Layer 4 of a small transformer language model trained on English Wikipedia (11 layers, counted from 0, width 128). Numbers have three digits each and are written without spaces.
A neuron's activation on a vector x is GELU(gate . x) times (in . x), where the dot is the dot product.
The model reads these tokens: "M" "ist" "res" "s " "(" "200" "3" ")" "\n" "2" ". " "Th" "e" "ir " "S" "ec" "re" "t " "B" "a" "by " "(" "200" "3" ")" "\n\n" "===" "Al" "c" "ol" "ar "

The vector x that enters this layer's MLP at each token. A number n stands for (n - 500) times 0.0095.
0 "M": 429590379423491360586486575686312439327551631321369562462377582358415537418503476546585506404526498543251575372655540408576564690495531664495423417790618445545626381461393588529548581318644546393566532486429237439606774447687331695431268813483338493420436511361310457340423456689530583548413614373447263256483504417534403402599472381577657500534490459448525608534692862253261509603499
1 "ist": 516703493415444455248457490698446403728501537372376486359463621414522645319593512851431554406514554677402770277537622487297689710634538869534461403401525564636673281587423529495396621558405522509583549536307493421544646544571437424659402347506559462548292539463485514424538493562547573695413481306479571300543569379206462661617407477484669513401413562515477504716531792416260388682399
2 "res": 449503417244582462438413429490253767443489645391445307562440472556492440382657579295523519409408586633409815403639544402341506701593494774526513531577511549582706388534435450446566582392666470655459286540413392489446541738467607496485652547620329478708565314481327346298212661395358538463594450522544492565351613472404241644608511454582449500648447432403510423904660438463594304529443
3 "s ": 293254398454604366356268528513433514383335554389577375645540526347562746576468649357453436568422701647285612621580614422464461388549672518570553401508324444505577381537467487421451575447722499437551464622416332650634649558656511728341569647369302598494365633507443445333503636639639540561567377436307481578447498376537577455657275490529663410706389266329636244693512561399521431739499
4 "(": 562409493342650620554345582637404519284554499357394534524625564364582448626525684358376530468654463618422540547598566516776435278576767451404443418367539627376774309464558574458476529517437611459551607484362483508492632514737316513486634655416372578640365499555230381478523480345391606507495411443345408358691617255597413376511177384371713335459441280490502336575455683421328581582441
5 "200": 574616482407547481480313591527495647292726487338317417473574662454374562313430392529441476589596494503404553384443742444600477568440681749468826548522406403499720576363764462459375365538698608511536589420515511409535623725675250685484592611429491425630562453370397288336245634414634426553497467633425519103504537272538699446521468636616559627405445366598373527416519472264426426517484
6 "3": 711379561269652402430409634444565533529621527531436488523572605205301641145655547708493532617541380513512668415454546460594595662690423599358607645418525564531781384538474600576648284731693409566388545194420289568419609549706369607584537682479511449607335359436495353391297347397469650544675389488455353377536339321603563538599349556578551609239588408536462596502592646538472429504455
7 ")": 575454521361588544497432441669548656715567645462426372511361688379424536304459583427521451537392399514585582629606473530266537468378504466501624541445547672451822338453475593450580320677536626531429708250460338370549713381591306670655602737620250384623449415542478380211328684422541559365559560608455471315432500535366201602580505400461703356414563271345653489324684479451546637554403
8 "\n": 540488416488481331528291623772657673646489758400473467434419685531585507585349727486556678735387422551399674411597451464584277566496537556552508500228586572420688505597545346380493382573323516415527494468359401584514530383656354780733421731491244385701339528463478446471512535317556730556504572448236494361508550695592476519555486556418725572398622285527655341644500435483327504498461
9 "2": 613449536365729626459440606612525519331421660636487614519764494472547619192541534567618639548570473670410676436517522336487541454545491629255528514513574375538648660636652427438503226800451733469419557235347493608550576511690412588429541634527427521570541528401502245171384487392401685550536611381575412340596541503601473384636398522697481619277749478572419556550556478407498225327485
10 ". ": 698341448471843487626340611505467389680538723414516580323714510565454553278337661587659682365352497710465607362692555415505457432517631573699455663395448453398587299326699328428508556529540546429644650451387567501518716587383459700572530554409264359577427593405514411400484594558436568521523654434423498558619380518436400347533210461471507507604292296510429315547590478255430635336492
11 "Th": 462635340409648521662276633609481386484766640349463492272336448364716569248490445577680442568514536406510518405579554745513468522589517370383549281670443584574626684433575564544567498448494641310421481357529352486503461696720527665735407852573482617694555460276565558287540490455450447626413294335544466661508505452525448485510519697552443398462415509412364229485579689533314513816511
12 "e": 686343550449686621624491614478450447327509734416502386398465473435620559294430516490402388332435258577607501208528599554461522471507558508372489403644498533341524570771475495586623723440575486379637492232543396294375326438570331343509500596360415499478561738435520533395361480460448456553596600146355500494521339569463523499595333973638457443421399424316604335425497423374629472448262
13 "ir ": 544414274590574586261442443383384384508692527380533396557474673499411661717336480430408431506535616491470541534416928329292487594488631539474447471534523431340628649678453602444489472464451565291500506303643479623570423485410467386357556471524367459675625604340500410586507811303465415488592495240263476396609456488573548453415205552707598564282389427309496435588683508421561421335332
14 "S": 434459362494608504694471424475396522370796838368439493424491667501461552365458499658832516452695451583565549469678431356563412555594659579371595318876642628437736480399559469418602441408616509494659640450531362510437458460673406477565313582483334484542604470402381612265359435452268557447391365412536311355460391431733559381572510511661618489563344428356446680526602688264432429519544
15 "ec": 469363754640694522572283558379238536540613495412346256339355581606424488343557698556588529487460453566344669505712490686616510716492328512289722450630346564586556489617594561397590545360631560647400494306515363284490480583727487462419208623483481534670434542428519571562683551408671548325599400532390452429499549207569615444462617548636409438451233425513450575484451645352477503725615
16 "re": 413289664293808420476429631460395604463559624396469312410458709578436455533617643610571261606152584548302675451582638515470698697483550641466453349451382581532425546726612550616531560511663422364657257429507236436342726555583451533347457594354554380675478480514425398404431435318546477372461361670552450597377452782435428627642614605697654450559519625549480366459501513675681499530528
17 "t ": 596234276770543328406620491321549526383532499278330306441400884371447711436240400532529515665321435502411459639491566460492631610657694208419375529409422488460364298618538573385337491575607550421335582425478434669580603413421610496324543393421387547639361508455577352380659539485440507595540454388512492456501634444619555288693368459673670436599331319298501468352615616559562468528485
18 "B": 375434360494468449726395590563560566550680682428426471399570576493363521212499385742633407577630323564341563610638491336542436492626544473378456439654472433680726476729375477487713398525460529402668603411644530508532548583696399521497391883514261492459494561208314393443424412487539523574691226394617485449608608430578546441619448571623490441643601420498466424271571759358203597600508
19 "a": 339379642336628332685577724381434456439693553582606554546439513473619721248283580538551318530406334308540597463696660441561756640433711686489590421550461550477641530598331356465513342410529389535615679569577410279550501635739398449735434419340466605711577795474329491484412626408561519438444405346387480378633628476523360437554557547551533349384619562300577484509661506578510299484530
20 "by ": 460344390458505365420437452487539455224655518402421296648419476380570486627461377439519577393202542530233507630464540422574504583626648470501472564403495564496505636493205463370530368363572582425457604655419435659572483480804578483187481786420486538493506706510556588280537614553594292625642412484419656519481453473492508458739234397386637473576483467183627447243608492417494496550481
21 "(": 585404504308707612575328524585355542237722525404377533561607524376557464515578631356415570506577487584478539567586541569752390239549739341426457433292571633384726492486557612411480419449336663393554593454325507482484735431716364417509554572423377625612354567534327465489626463358493634497534405378399430339690579335597381308527178387398695316501445432424455311483440689552366645509419
22 "200": 542597457365583444515306540492489656238780504330267415450609671429352518272418357528459414573582535528406502420485757449611487583444673704463845588513422395476663644409783443449387369472692601541549590463504547410533625711652256678430590580438502417606573489361418282315295594399615427558490448611423522109473573276539651415522483621638557605434482442598383510435523468244483439562498
23 "3": 687375556250664389446425607432568510485691559542394471522602620202285652083693530701506509642567391551476636439461539493628594687685422541379635640407488598498739481577487587559669257677671396541397517191414340554426617531673373626536546653473515446631378405445519368400319304406448636538687373416461355372567363314558545483619351532600539596238594430536476571461593647523493447515442
24 ")": 577498496345609506542426461665538598687608700457380373478410712381392540285471536378518438512422406555554608668593456552264556437403515409523649539456527640431759414503494585436589311627493627510436700283479333313560769343601299670649628689628265355660490456540477432187338666444539526373563537571496513304476519546311198544597527397482742366437536275341622474327656467444577671532414
25 "\n\n": 564590386489544375662241477730496459622687668392597595238537530576430607565192653392502618583387506620312633273588420463527257533506542442501295550138340476344682566497693292362564401536438573380470571548421398720494601455552482633666488459469170344603222481529497405480462521358580584464485474440374652419417575711509467278585603478397623626453442381438458537418470569555397493423505
26 "===": 637445415537447428702138376688561451498562583428574220399519547360527542540361583400479574473666438508380511355483497406682335670603525490395492645415658522533603636425630544257491530248303588365477635648330459695489528415481614530329547402634197514643321373466468360535542479486270583556600428278522573466512712469563431235504528699561647465535608602286474439247629541480474365433560
27 "Al": 333359451422429482625264574650430449506773659404470368284350620631606664178508645733565247476479533699321548488660510208550466462323639618366638507615243699548603578604696748426465496480313621361537552405582445419647523584603458535626675682542442352692704588461538385334565478393540593590483453496541365567405515525556599446457499462545534348456547536304403496373385475299317579559509
28 "c": 608531491542633568617447332494218336260563593478327427727619675518523773404489520343624568517349562394639558479581550571677603617336489568287371560370548677668542509647618443526567665472640534456616559433407433306575462346596392494483195407460620428561601556252477372328544677374426663571578340431579407459548475507263469497570620440459538690585582380547550396421770668499195537522579
29 "ol": 345404588382723667577443282312615646416462671512605471505705504519393616422479731572539355817541529710505721465786544553343639712400518397461524592638477489551585415617400588439477624263618645415412546304442294476406535537593566396404759569506503380615495532452386564336450522489677499575666630337626442641502291448432430782584685402470659571461435569577720516708472456524468305650501
30 "ar ": 688361327583547487578490375513601433236442418369344406463458456557512653541354527320466366520370445814392260597439606457445430518658728531423454457347503514465530317528450582570596466380576569475446486552555587673615572498656509449267421604686471523633670521359357505185595526557365523732552382397264530574527595480511404356771346380460743463394519184212570500611457540646503553648571

Each question shows the input weights of one neuron of the MLP. A number n stands for (n - 500) times 0.0011.

n142 gate: 568536670394523427307478405390407511615495409417510463591346406736401607493467745495517834550622564457512638534385410327571279460651473457486579555652549548510573341414458727520517480588569531611421526624509396559491453539495364542549670315707471364406698285454550545577275432521424473486457520484587567678491534291487435510432499609494491496310401477434498315568356562439494381512484
n142 in: 454583646313403427527536433403439542630460380450571470634445406582475511417664409384588635509540641492438675397474322508568488559556429609549393512369575571561511436296385526477598565422662489537708439369630446367618615488602348475564538504584446351390703203464446671511344528637426483544457599549651686481359582455623320450405566628482444494534301362482503496594528509587290479321350
On which token does it fire most? 2 "res"

n183 gate: 529639214501572652522563359561281766501381501405517476562548409557508521512400550449420610644361392448653452594488492536455643526472399661476342424584476510458452373419358600552460528592547566688570741282555466425516638290308571599447642683587502298463508411357433514405528715641354437542561444588520579375393395568540580480513577291505539408525620543673538599291549391675486693505305
n183 in: 754439512587507419346414276594441588552377715552297327441488402412555533410336663587584532395709322421388271674382413670428396417436465615419474575442359575458537456631435754430380327486601575448485398514539645504604496599741421437500670445593322618549681546581678470518413374473528377405473610533400420565428465636479354667498820405264509609271364506427534642477573595508488453485397
On which token does it fire most? 7 ")"

n243 gate: 349433376433426465534647509476472565399319637470539218610476425351606492464520346605544603440431357549547516559476446468639389591712459405676579599559426380646459457542541455486549273689438625519368362628369435372511431470424347478306469528296573392474327576404619556515688630495566586378414616364369554559451499563426426494576532488515402834585397646334483579575392412572552511435280
n243 in: 578445663448607592262338644553628492347406623444471498584609533318584594464390439437288686523558340549433338582496469129510598594369362559583656521631405595349451689650336401631439520244398519426403530459416550361470499650433287468522599476716507483502501427559694611562473512452532475487433264586534316544647481375463729472662432443402565512572462533615480467476530508473508555302479
On which token does it fire most? 20 "by "

n52 gate: 532433456440355471438616512391578284435532383313745702573504495544607427461594450328476463428650340531435624756579575624410373525518561515423450538544427610622318486461453652426646413761609427362471624585417414622546393552468483552515522393719538457480558560603708522409626461619603521583344449455574509290432450626547422346460570476269553544522384557599380625524600366570543385610424
n52 in: 452565768477520530652250627544617512532456596432295389634340519493484615493462528497366491421356502528658356177417480401408501542344376598631379466303487392498569257397596379493457471364465621495302443460520605390496545341715338643450486500434450627523615395369461630498546410369370421264566345314565458614381348331437434449571486567474442536472520522469537330551509418518482550397616
On which token does it fire most? 30 "ar "

n24 gate: 503646566534433479456559529492547463550403678390718512688398589606362437617563716401579387534518422412592601556421610523620632603500487489736401611628478418504513497458543598405575557708318314502257488549408612441500690496545422409400234709510237571294368485429524653690401396451531512430528378491601472535401455282407507360592573491676611557379566533429498401457510346407616578469514
n24 in: 524528396605465571502466493339446526601582554358652460526316650477373403627450633729511549421622472468592456433425486476512644535479383551486409555637530605550429535554611500372515402559386336516419264474362524437635578410515388324492189651623320623466649611539498592791504447578517463603583583498445472591386485451241510553503365348670567623365488452693646489374500682626643586508563
On which token does it fire most, and how strongly? 0 "M", at about 1.5

n123 gate: 569385493630630569632575498424642547611415534365770570455466453404621596592472502591647474455537462504556529657459417671305391532303510385585726467470626672554549468606490532522618508447539441638520459437619361439401519441346214534354566383385551306494480615700450508346462435676497436433388407478401670540415460456464378509477454490562597365572394549542329485529493437442603511385445
n123 in: 604616486486712415639516445563611507598458633469370590521455378499511451615542528602682441558553394571556435590345392384568547584661514439545429442563562219537554405556326671453655538731618459631678662518457695414509662577440375439587500530609502348670507434572527516442322630457462540524545545425470477645687465433417184373504637422582458344542449563367415633428409480546692470396225
On which token does it fire most? 24 ")"

n279 gate: 441428369493365433435510579330470545677362549629532667607489400398629470321623443558200720381416331454591458561695515525523580500523670404476341403340350486417567615623585395302365679599602532614550539345664574526364495377416617624542607428651645542444572547393387578447638597398354425527579499512617738621447487460563470271656483734338482539530668591570603545546439478411562370472463
n279 in: 574611503410416576747698621378713526512499499461641333648375412549466432413553417387494530308354670388313583362437465523400448543280508548575540567507420612282311532723422662576631603567612372483631693431468428452641368347584382467529586401560376445648334570676507604588503303398484474515492396414576560482362559453518473282512564562499550493608631603478300560675184506312463336673330
On which token does it fire most? 12 "e"

n284 gate: 363580518533554563523328479551417469361518554628473624520418580397531512618653417341509388468581710593559377610429530702531545493583693391509554497599484413468343570616558603718484765479551453729492444583244682493526518682407380489830499421587271481544503545346591793696519542459385413512326528576495733520583520399412562422563570446546410756571456444408329438259656492632571474466390
n284 in: 594723502686469436425670616575380416484481617570747389264389472351798356679394469491445586576141549489417387432430427537600415528679526420296487493488543282595500580475520350444518482332478559615326676290533404604654597777427207449443560403426442454414596490534367568444722394505710377465574285552541583615562575602596747428434406278578338490509577454532430593218527600443244516579418
On which token does it fire most? 11 "Th"

n172 gate: 400698623476522666441414510454597490404485352513575528526253478700414393439354542362468502433522314389452255481542645497561368488480653418584549516400599644497516555475414579522584559696545517295285357675382584474352430642578498499505461459459477250386645306534455455431411606460502451545542539404445425535338462470477598602647539433387507541502541415551157567560507264582559547467488
n172 in: 381523551549490491352395631264525631296537449464376624439328295363623320397484710623428811512653461444637421569306541571582411607575489591447521403540509598497439485359352481479493489653404597388469503545480597422530567417491559499465431395501450530629456451535278443415546492415489443686675360598591605518446436480475341614511740631429598519336666329548486639487533577414431715535421
On which token does it fire most, and how strongly? 5 "200", at about 1.1

n168 gate: 724418404566495479521502534376582397506380589473397590434430623476565520372658395465356493468637658277484670526385536761400644424553445388435427611468480548372309615584537573596451504503477484677527531338630378559439460595505645475499584642477180472494441349573552274756462578592550502454455741712606558487347449674523805570431569422536460483472612449453573586387504472546510623567685
n168 in: 312358590590616416480460435403423471563580507444398209412367404454460615170544489638451531422225623579555255467491600430399490426485478622652645644440622328421545442555551388364455630628490377557694663527364538586568436417445731674569686513260598560579303393385122314603413540601620539538393406520570415620560555458519558558547502433458219788679559741331560528542413326472572608351672
On which token does it fire most? 17 "t "

n190 gate: 284318539465638633471437522699499534571529432483484398403673635453675453633463741536524496411516362451587519457495422638570606559540218626651266486528503502438376570250227600391508384452526519487271474461449584638235354661535411578332432453525502700363239554541575383578647500811195689646378468643757342423271584422409549401460539464544598600446541453539530468493488264697488428511634
n190 in: 615349491527507375620543520550441475407690529305428630622559536667322545392623405306472582404505441544339383554508248177551381615555646562559631353513670665262357429528765385508439850440551467367651715593423505550497404290567305351494386610530538556535591600255400525370470526500464474500595595552546685615575339752451446372582360421424157600705600549459672674695480624487428497453421
On which token does it fire most, and how strongly? 26 "===", at about 0.69

n138 gate: 620623671456413551275592540676528536662501451587546564559564409585471572476453560450407581451293498698583284401517513424435538440495445549625610423388534420795684386269544388507539335429344463342645529654585401369503712534459609546420251511543664607379435367519589538493188400505460467503515455521401277449477520598631610575520274442397812474524548607596544567612364485584410519417705
n138 in: 618617524600602585358528435736550485406403431600395572402428596429594609364553421519495540483457438422591381552354430541640414471421424586555770534698498571642370362474627366539454324640348476354494448462505489295221594550383716476413572349304421462369586449355615427537452304385377278157786504520550443385387638403400624465567511560393690491415592481535684421423564759602559712503519
On which token does it fire most? 6 "3"

n199 gate: 477302501471207374540652470627521525468654393772484447401435521283369605649380600354519613537323485363425547387369475632725537470359420499496466405424376519475589503545250670440453468500552646660562594741426620468557545446456408420443489535718543475617501426694445496604407580560689385579482531607662405593477788702488546647502365388508587369533411623406712579668417786524582388337574
n199 in: 652134330731467645525687462544555356426506567385366605554495583682306533431326665275607630385491365387629377575402430646221461687444542425694338382359476586351458448563659696570453445559729390515646350560717750633503511542271540543639521423812441589725725576465405269549431553678587480528578586487457470380580628492517326498538385513435471475439385551441518538507567714591413427448650
On which two tokens does it fire most, strongest first? 17 "t ", 30 "ar "

n182 gate: 413417704566536480637481578731605535672352504481683504373531333441552462412395655355469505446637425351527413745540464521358391311535634472607417410582546522579209259515594818621478580702451458628441602595440518518360638509417485613310406604341495559586483481514478473649525575560504557444571447486671350628388361472329440283566450642556471569605353575428424487534456411549576384479519
n182 in: 512310418480513428421425719497353517508724412489470358537340469614533527457551526526752595429450697587540429592500638747334608393405583402550403738472214578437318604541583667453585638711679710420585405489324346513494487366429486600607594454473598624575446608447362549636223607481631671449364538457644483627442565498570638648515583492545362529723306378470521571521470576674406683423445
On which token does it fire most? 3 "s "

n55 gate: 420452703410662493507400555498416466466457246554407555549574385488620401657338664454408538413530570507330453403703492725316580434604571556467386528400484410465562408489355571691572536542508661551558458487604548623327757549350381544536578462618407554479552411381670571451417519530379421545486474738451438397303608533398610602526592387553517718421468501612471553556512669646588512394775
n55 in: 527631589411340497622440583340560641617460346389521594441349453536454473567434445564608631709469733606472560528506765612497433466328572743361326371615379472400538405430494377416676433603385383534341482393464295795533346403485370486501348566633317563196574590666633446428369542585367724347607649395493356587377554485374484515408441448688624661436489332538501449316528507606502474409423
On which token does it fire most? 25 "\n\n"

n43 gate: 441418402580490636463367655533606460524487456525346449548552560561369532411427409552402332672602390369498290589421519563471510464329415428453575563628406313277523533566563685519661605727521496449385477514434623812269471425468456509425603516434419440550696495469363445388586546691459449350646569302512473572571459406481450507638476390369338559633294366506458528466534473582299533306537
n43 in: 573491610582749455458429403696539657505527487466436653389386553741526546446452235547374699534412367509452508477477365351450415479521434584489690526434540386503610678501567656358491800591600594476397668378736639443647558459586606399454466436570499413557542471358690377498350470524624548385654402551561369511705385625630436316609631534510496353498331510605544474433257647642487690389515
On which two tokens does it fire most, strongest first? 18 "B", 17 "t "

n18 gate: 585507526416468449502429430492455640506646505413490346491299615581502551609461547515408339589555545498578389606266503580475382564603565564540366545595449579693666379499474505549534381430536670445500503702505582495419547302534513300510271326559602618482509451476299586534489445441461426340446455602585734493405449532506364433710419405517607278574295465509506595540565487396617668530336
n18 in: 438518734483480571508513353474587382672457504474419654527511572309417392425627461562402454534558616551456410514545558437581552561588570523321488422482507549584327459615492505533636603503480449678579576479319563430654756390448530802466498488791391611654377423587577659450429411320470496633590574479515565646494411335542595490535521644334559505474626445262535448467365579453509536560475
On which token does it fire most, and how strongly? 30 "ar ", at about 4.3

n104 gate: 322582523613481363362797464391575416515622394567590544556414567554489547611488569561462603502643577348322745348430367541587637538413632538650393577571338543414488364517355534456529571530409571544482482479312480653481404686512439602316505577599549452257515379366225613446319442666671604558369565419437487437394654248543472620667604503366585496491584547354454466547649589587505757387634
n104 in: 307486332561466528704671385564494467547509508630359775498463493530295329437516498697476369593522472599458540335419500566400543611528524420452559389368596537461291214525280671547451530596530340429563548291223474312549434773431504425516592411718562686380471597358595490565446454552491651484503537495544589575401577438695587479589454355515626423447447543385634425617477456644648519536420
On which token does it fire most? 1 "ist"

n238 gate: 334586515452765465694448694688643499701599585581314613395734534564333551402410507434532452462478621561404429638377377368510384370752636630534628521510459479474406565338567494603322502384473262549486513777501485570522481698438625490413543505554601581322326534609471557399354591545380535382525410611545595436451531418413542503491579338595501552512353709634697338428580419448654525420587
n238 in: 632235446651369655587379399380538558493750700493591431630519644489250498447486369590445574447561533292519481298481572456520609369405320681701725555499600441509670623579553391523654518617373614618469467495483546422433583464477507462443603472494596468560528605652280375595535349435445496644557489191580499596527574561295414405585423587362564601593659521621546669693354374447330417474424
On which token does it fire most? 22 "200"

n158 gate: 363428508363469473515480483424460356475477559521489391507532390638373339363389393471428497505602519336611407609591345638336455505661384579364804613348372528413591361618362662627358714451401435646458591492414530670522538731477422519493763516364456477273430493531448425614462476579385419473712427481435676782436476702485357591504378452470371656417432458562573486544773659525580488292521
n158 in: 544619219556317540425461342334558631427526502485507353522405599512575250426462269449458388409598433436501473570393759243547271608460768314608248606486573642509409531304464525466351534428369468512453518687373560553490575319553542516526486622643474445599313678545537412477530452415530692471649733572649522488547490257520300430596702663617460587550743612567538322668283482417450570487592
On which token does it fire most? 2 "res"

n9 gate: 488480660460355592497497472402590428517433401443629504331253401572502404399712375482646352455631459560398440464465433667607361800453433554508537466434501677467645583584485475419367363648372438523251241320678393603532611574259542440387557330562361393476600434597548518667638428456485443521529616529494430606555418497425541347597446504422623389678545481440451504843566438387421455470633
n9 in: 423572638383492542373378499623488580330469495435649663437350619562439097202565532567552370512568476646563597474464462574508362568607607719574309435525505591418641364562322434445358417798453325610336432560609502464564443591387547455631511520756429500465475543450553364609617671653536517570571467282237573549417469596505554304433379623547429479504545529403437494697643427462563449366579
On which token does it fire most? 2 "res"

n79 gate: 500524594342458666396354458565608445611405670333400525568546313338348473453508468484496513466399578525505427395627452359519638610426412575523414459426334501302420599708518387461425330603484464282487333684468522521585569658401524593558397604530501531435512602464499545725366520668455528493593553403714463574436466459579413232418380553421512409566635483551547676482615561498782411458499
n79 in: 512545608382521500404547518588573444511516365382461417427416672561490472596567564540595493499515388246564586615611437565322677586271440497608501466299405138647686488702592540503480451773488536266392441469597377598445430638603483534390471507495450620320370455371555359694513606424534411476588510438264535398473350683759499575478497540606493634451529781432446604513731449551495480447581
On which token does it fire most? 9 "2"

n231 gate: 662673613397553578394687513611580662386497703498499348574511431580385322413656369568563587435544342564521501694314651422437426603707425452546371552592447641366508472406424429498562473533436453503568354428505533507560515563326702416426530635466531481468595689630381444636551459524650494754605468333435718473505448419297301396404269536510421251445629583483570438575411445414631427491567
n231 in: 573600400259653408358679558548686543353348623364587313566484507437475371560521417470512488623520314496479593567380571295585573496664566420507322519672700577515514429436572600568496388336644477282402446379403537451490455277342553380355489525522564409473694736554576593569473455548542591462516684331355591514503376525453347361463404520514535299425407554420414402594571398607425656330327
On which two tokens does it fire most, strongest first? 12 "e", 20 "by "

n35 gate: 645485558324529542526653703375301281628482570571499667682461594356429391398500378451549537551566587628587295434452464406599480506608468479544589503480390623554662609445565453336419557694503627624553457583364595651502445439579368318440571591513611437654561351583510296510290393693683537450367566285490375725421417341511383448531478420467512599421461624383658664464494512571567377485375
n35 in: 708482604592482398357570638492577603453487338526509586535619473650478691465512494457502601612537722587483480489528537559525575427541545405440357221517532477511462619592593589275437433756412736360487628241453387524514580486445442349387515469672727552491665376518549599579413234645596491546211490437306446406389444449502317502466567551495578352243484528579704589449459572431444180483463
On which token does it fire most, and how strongly? 9 "2", at about 12

n203 gate: 385514516423511349495568567386519319499334465481591546594367662522478389347474470313529477472535473397659731358505528449369473414553403415542550332540552540436591385372422437559400441369508528622572738688563493524536391598375434451461539488584522661450401470506502607589419486637535606525543455553620779853325450547788596362402475385388492368702706173551493543556371351486400429460441
n203 in: 250393507669481575562468569460754431575434333491581686482416409563513505590427726380429430551647442264502599374549614499311627397585453558729646152529492554598423345267587232597639594658443417568535655756449460417546533468500528522275473321496670597507549743527413578306597491523603693468534567426553640498291455464559582510524440510585430395573674370439414551449465377331467561747665
On which token does it fire most, and how strongly? 3 "s ", at about 3.6

n80 gate: 525436491509614587353372527431601358549411484680572714354346504394413560516576615482455518409554544377536531496524544323330437609384576481483569525445520454632496412507534544626558285389800546486472448555646484603415479621436666465392562492588487511509653634415580703555559654488710577455567228513354499485473612638467372520309452426495555362560321506499604271453622685619695391547820
n80 in: 306387669474411393445493393365417638626580484675441557407266555375713408654662422305666330435613497416501504447398423403370516518478509480448381536622577569547542487489534454560663390458756363621375520431534324453642579923628640548338477563544522507733525620498719530631601592504444481570678507536551542433623686579377468413442605371478603409511456498289569573235452425452417365468601
On which token does it fire most? 19 "a"

n220 gate: 271620627631307464421551611556433562250479418437661529453518471578615821441662374520567394413538640393329301600569364537378506506524474503551496558410456702629575500518651451492417576413524557549628463469508427880357610374571537686515551356275587494511391467449507663602656630636518292463406476582382551804596260414452645540533431673477366694596411419645507519533621529501465520509491
n220 in: 501591486660435584344531395569567689191575775460452740698674405459593530452405442559477382454446563474512333614477332493563433608443537599394509587383515483526583523250517346571418552330609548307589725569630549572789610339372497550488452336454538506513602608547474667652496577712597369611481623521542552539678443404363625719718388508296479664600661320452563544483431687571415427559380
Its three highest activations, in order, are on tokens 3 "s ", 20 "by ", 28 "c"

n188 gate: 551269599477501572209486695516498294438305640519404571511494472316339500667433412441507360501418458456487475717309554405491473418440409545471545402423542413319450472605298523473512607574572540593473579312505405549612627566416597309517490454554581493701313497237575308637417276519605559535466403580515593460386471745508540471315525417507604442561466440332407436726619685657492535465539
n188 in: 500445357564573548605691457553508686588535376443557466599634521519548450391494521524460576395365543406576384440562605262565461397462705604345567717398525637328527639385646306557453549253456512398659515558534537690689341570439462324552379691228624425482570573451436590571483575624345537599371403330461636521541519373371616415207369384494432531437489409394537542437632491337369496473518
On which token does it fire most? 13 "ir "

n155 gate: 455415551529515451687470232433680557552480426439549545426686497456471385638378360677385463370501411632510417438440315289463382554575572232530330511470527662486529488555625561423628662521384433394389395524571530602463512453316237610495663343562537541565660453537538542322587362573549469387594392484683227600438417431255444452388394383376390610579443542445278507433482537495489655615473
n155 in: 511418504573622605509350532353587246485502462396626590427464516673519371529586493526444398330464456491547561421745413553357636589560521639487437507480354724571468504404457454480542664603385408521670136567384325733301561555493532519624907508515340463510683505532638694464601271327591414322522631539700398692507633397596519392340289494589492392400543477294446306397454474401376536530468
On which two tokens does it fire most, strongest first? 27 "Al", 10 ". "

n111 gate: 488804465523500490455629682499543482702504166582567376280358519531480390597455594633312418522603406574624631754366492567683562437611369376541595499517534480450577502284544681510354559456456529607391499413398474583656455503512469455470399501376452365548508279389508351515373536517416502655316528385507622544578609325267684391626468503336580547405363525429271458490484512569453631514549
n111 in: 464652675599603579727386304602572604590415631476521488750551553567521497423615494558328598407433590534576517641527547379468539317494562557602573284566253466375498560443575630649414510624704556622440457557591394466485627536568701518437394511597278793603392606309407522584591451448536468342550466464393028576696532330489508498597490589467472389417513658615435488561419387594623497534594
Its three highest activations, in order, are on tokens 4 "(", 11 "Th", 15 "ec"

n15 gate: 630505401700410449581255501473524262522595706761585601457366479436485429451493496624333547499398389486441440454304467459561409671475485623630544653555642565373583501342558610436589348611514422499498538516574425616559726392196477481554447576756581507446518442600348481536461529479510374389448427371673601421448363541269635493605599480548419541524395560450634510644458330574462664529556
n15 in: 554354547560656598618443255454629859666359438368403565391385458559414568526474582592587433349646640542613467577465463550618468588519531322355375579516498351524396521338572379396625405489492516484745620599531278454555535429376440433598610482494559420489290402445324378565519690709379495521549512493546587307812495487303568497528532786436594448437542752482459549510419456576528500389568
On which two tokens does it fire most, strongest first? 26 "===", 25 "\n\n"

n44 gate: 580572425687423699544510631501653532766479517515509416451631618567473464485606433359491597581472489575521504556540725416393259347326235511379638691521562596480555649692521481397621346488478621525367437517440481532603506464437470441372615562598722820457458369484479562603575468402399572667601462580508558620538678531458459448698540538257531500522426438469570726683579646703642650528420
n44 in: 544561472502370665557555557548421343497451655516526464360488356518425393446298633345421602686563745643383298514305373621690309646569477511587399385514393474561659731400477398349480406412610551557320426441212608416632501418617511421618531502516699345434527435518364471392411573711417441544483562180500512528495364626541375530663626492589524623723237534345588324599514405409637589437417
On which two tokens does it fire most, strongest first? 30 "ar ", 26 "==="

n273 gate: 523517322502390655502437559574468484485652267521491601582379564680484394234426648502623689319440380501469540573534573462471373557463617428527638579464321437504451493433603565548402420409389552543435317667603675602621459337440515467605646502583662512516599369485542519423334561620429554553432338195453357761534338583477493375349693747598428481577473652694513219519492640614593567472491
n273 in: 369542557474266302559466433523476435471434541624533499585459532415533433346275381679541425791797603530710560623345397393694413390438384290522564662512540365316459548693386614478747634295535471462451554315642508462365480470372359325530499416498298481555665519417714372509538517140592733348484584581382364304432562457660607533694391365417585441461439528644532442293394333482244560684482
On which token does it fire most, and how strongly? 27 "Al", at about 5.7

n207 gate: 633609486367473422317523802664409375434499561485485580510478498599497681695483442403468463534688621652421473565571441541600520427721377437459527435445415567334348654521624631889622763397526483478410603560478765424454681448575441440425624573434575536510716286349548458488344298397442471530377515699704554554415638416419502720583521452563437493530636612450529357555525699621464557495447
n207 in: 377456414539460530618451604490579486522626376456413448396484679533443497535449453491591597617296487623300369387772346445551377749232508496547694671620354736364716514456559686542539235633518397359577459305423417541636587463393493656401591360638626530525686462698615503603499532687381470676492633423462394536552597574418543448334525373528290440677673435395458506508747412586390432412443
On which token does it fire most? 27 "Al"

n169 gate: 441522537429456662619649442631472344549264214477436488366435656554518337496461364375591687341550351409600589637532479610504567536494593568471441405600567605347557470424628417269551482569653537555372462560585383575613349371502366461382577528455565551530608351458323487435401800567602483269586437393412761618505537490439534377369533542582604571398662578456644370381468339329574440341502
n169 in: 486401374510564421278459591396530532306284534527465413426391497609524532530605617459547469589474533352259604401347476501521417734547571667569612568390622474610439372406556397605541369400741366418407312600627367437538424353504487438576374548591537750267499421478487666632571494396280396420574476571553325404471487472500506403625669440300670476218432408571703239262631507446330597467474
On which token does it fire most, and how strongly? 20 "by ", at about 1.4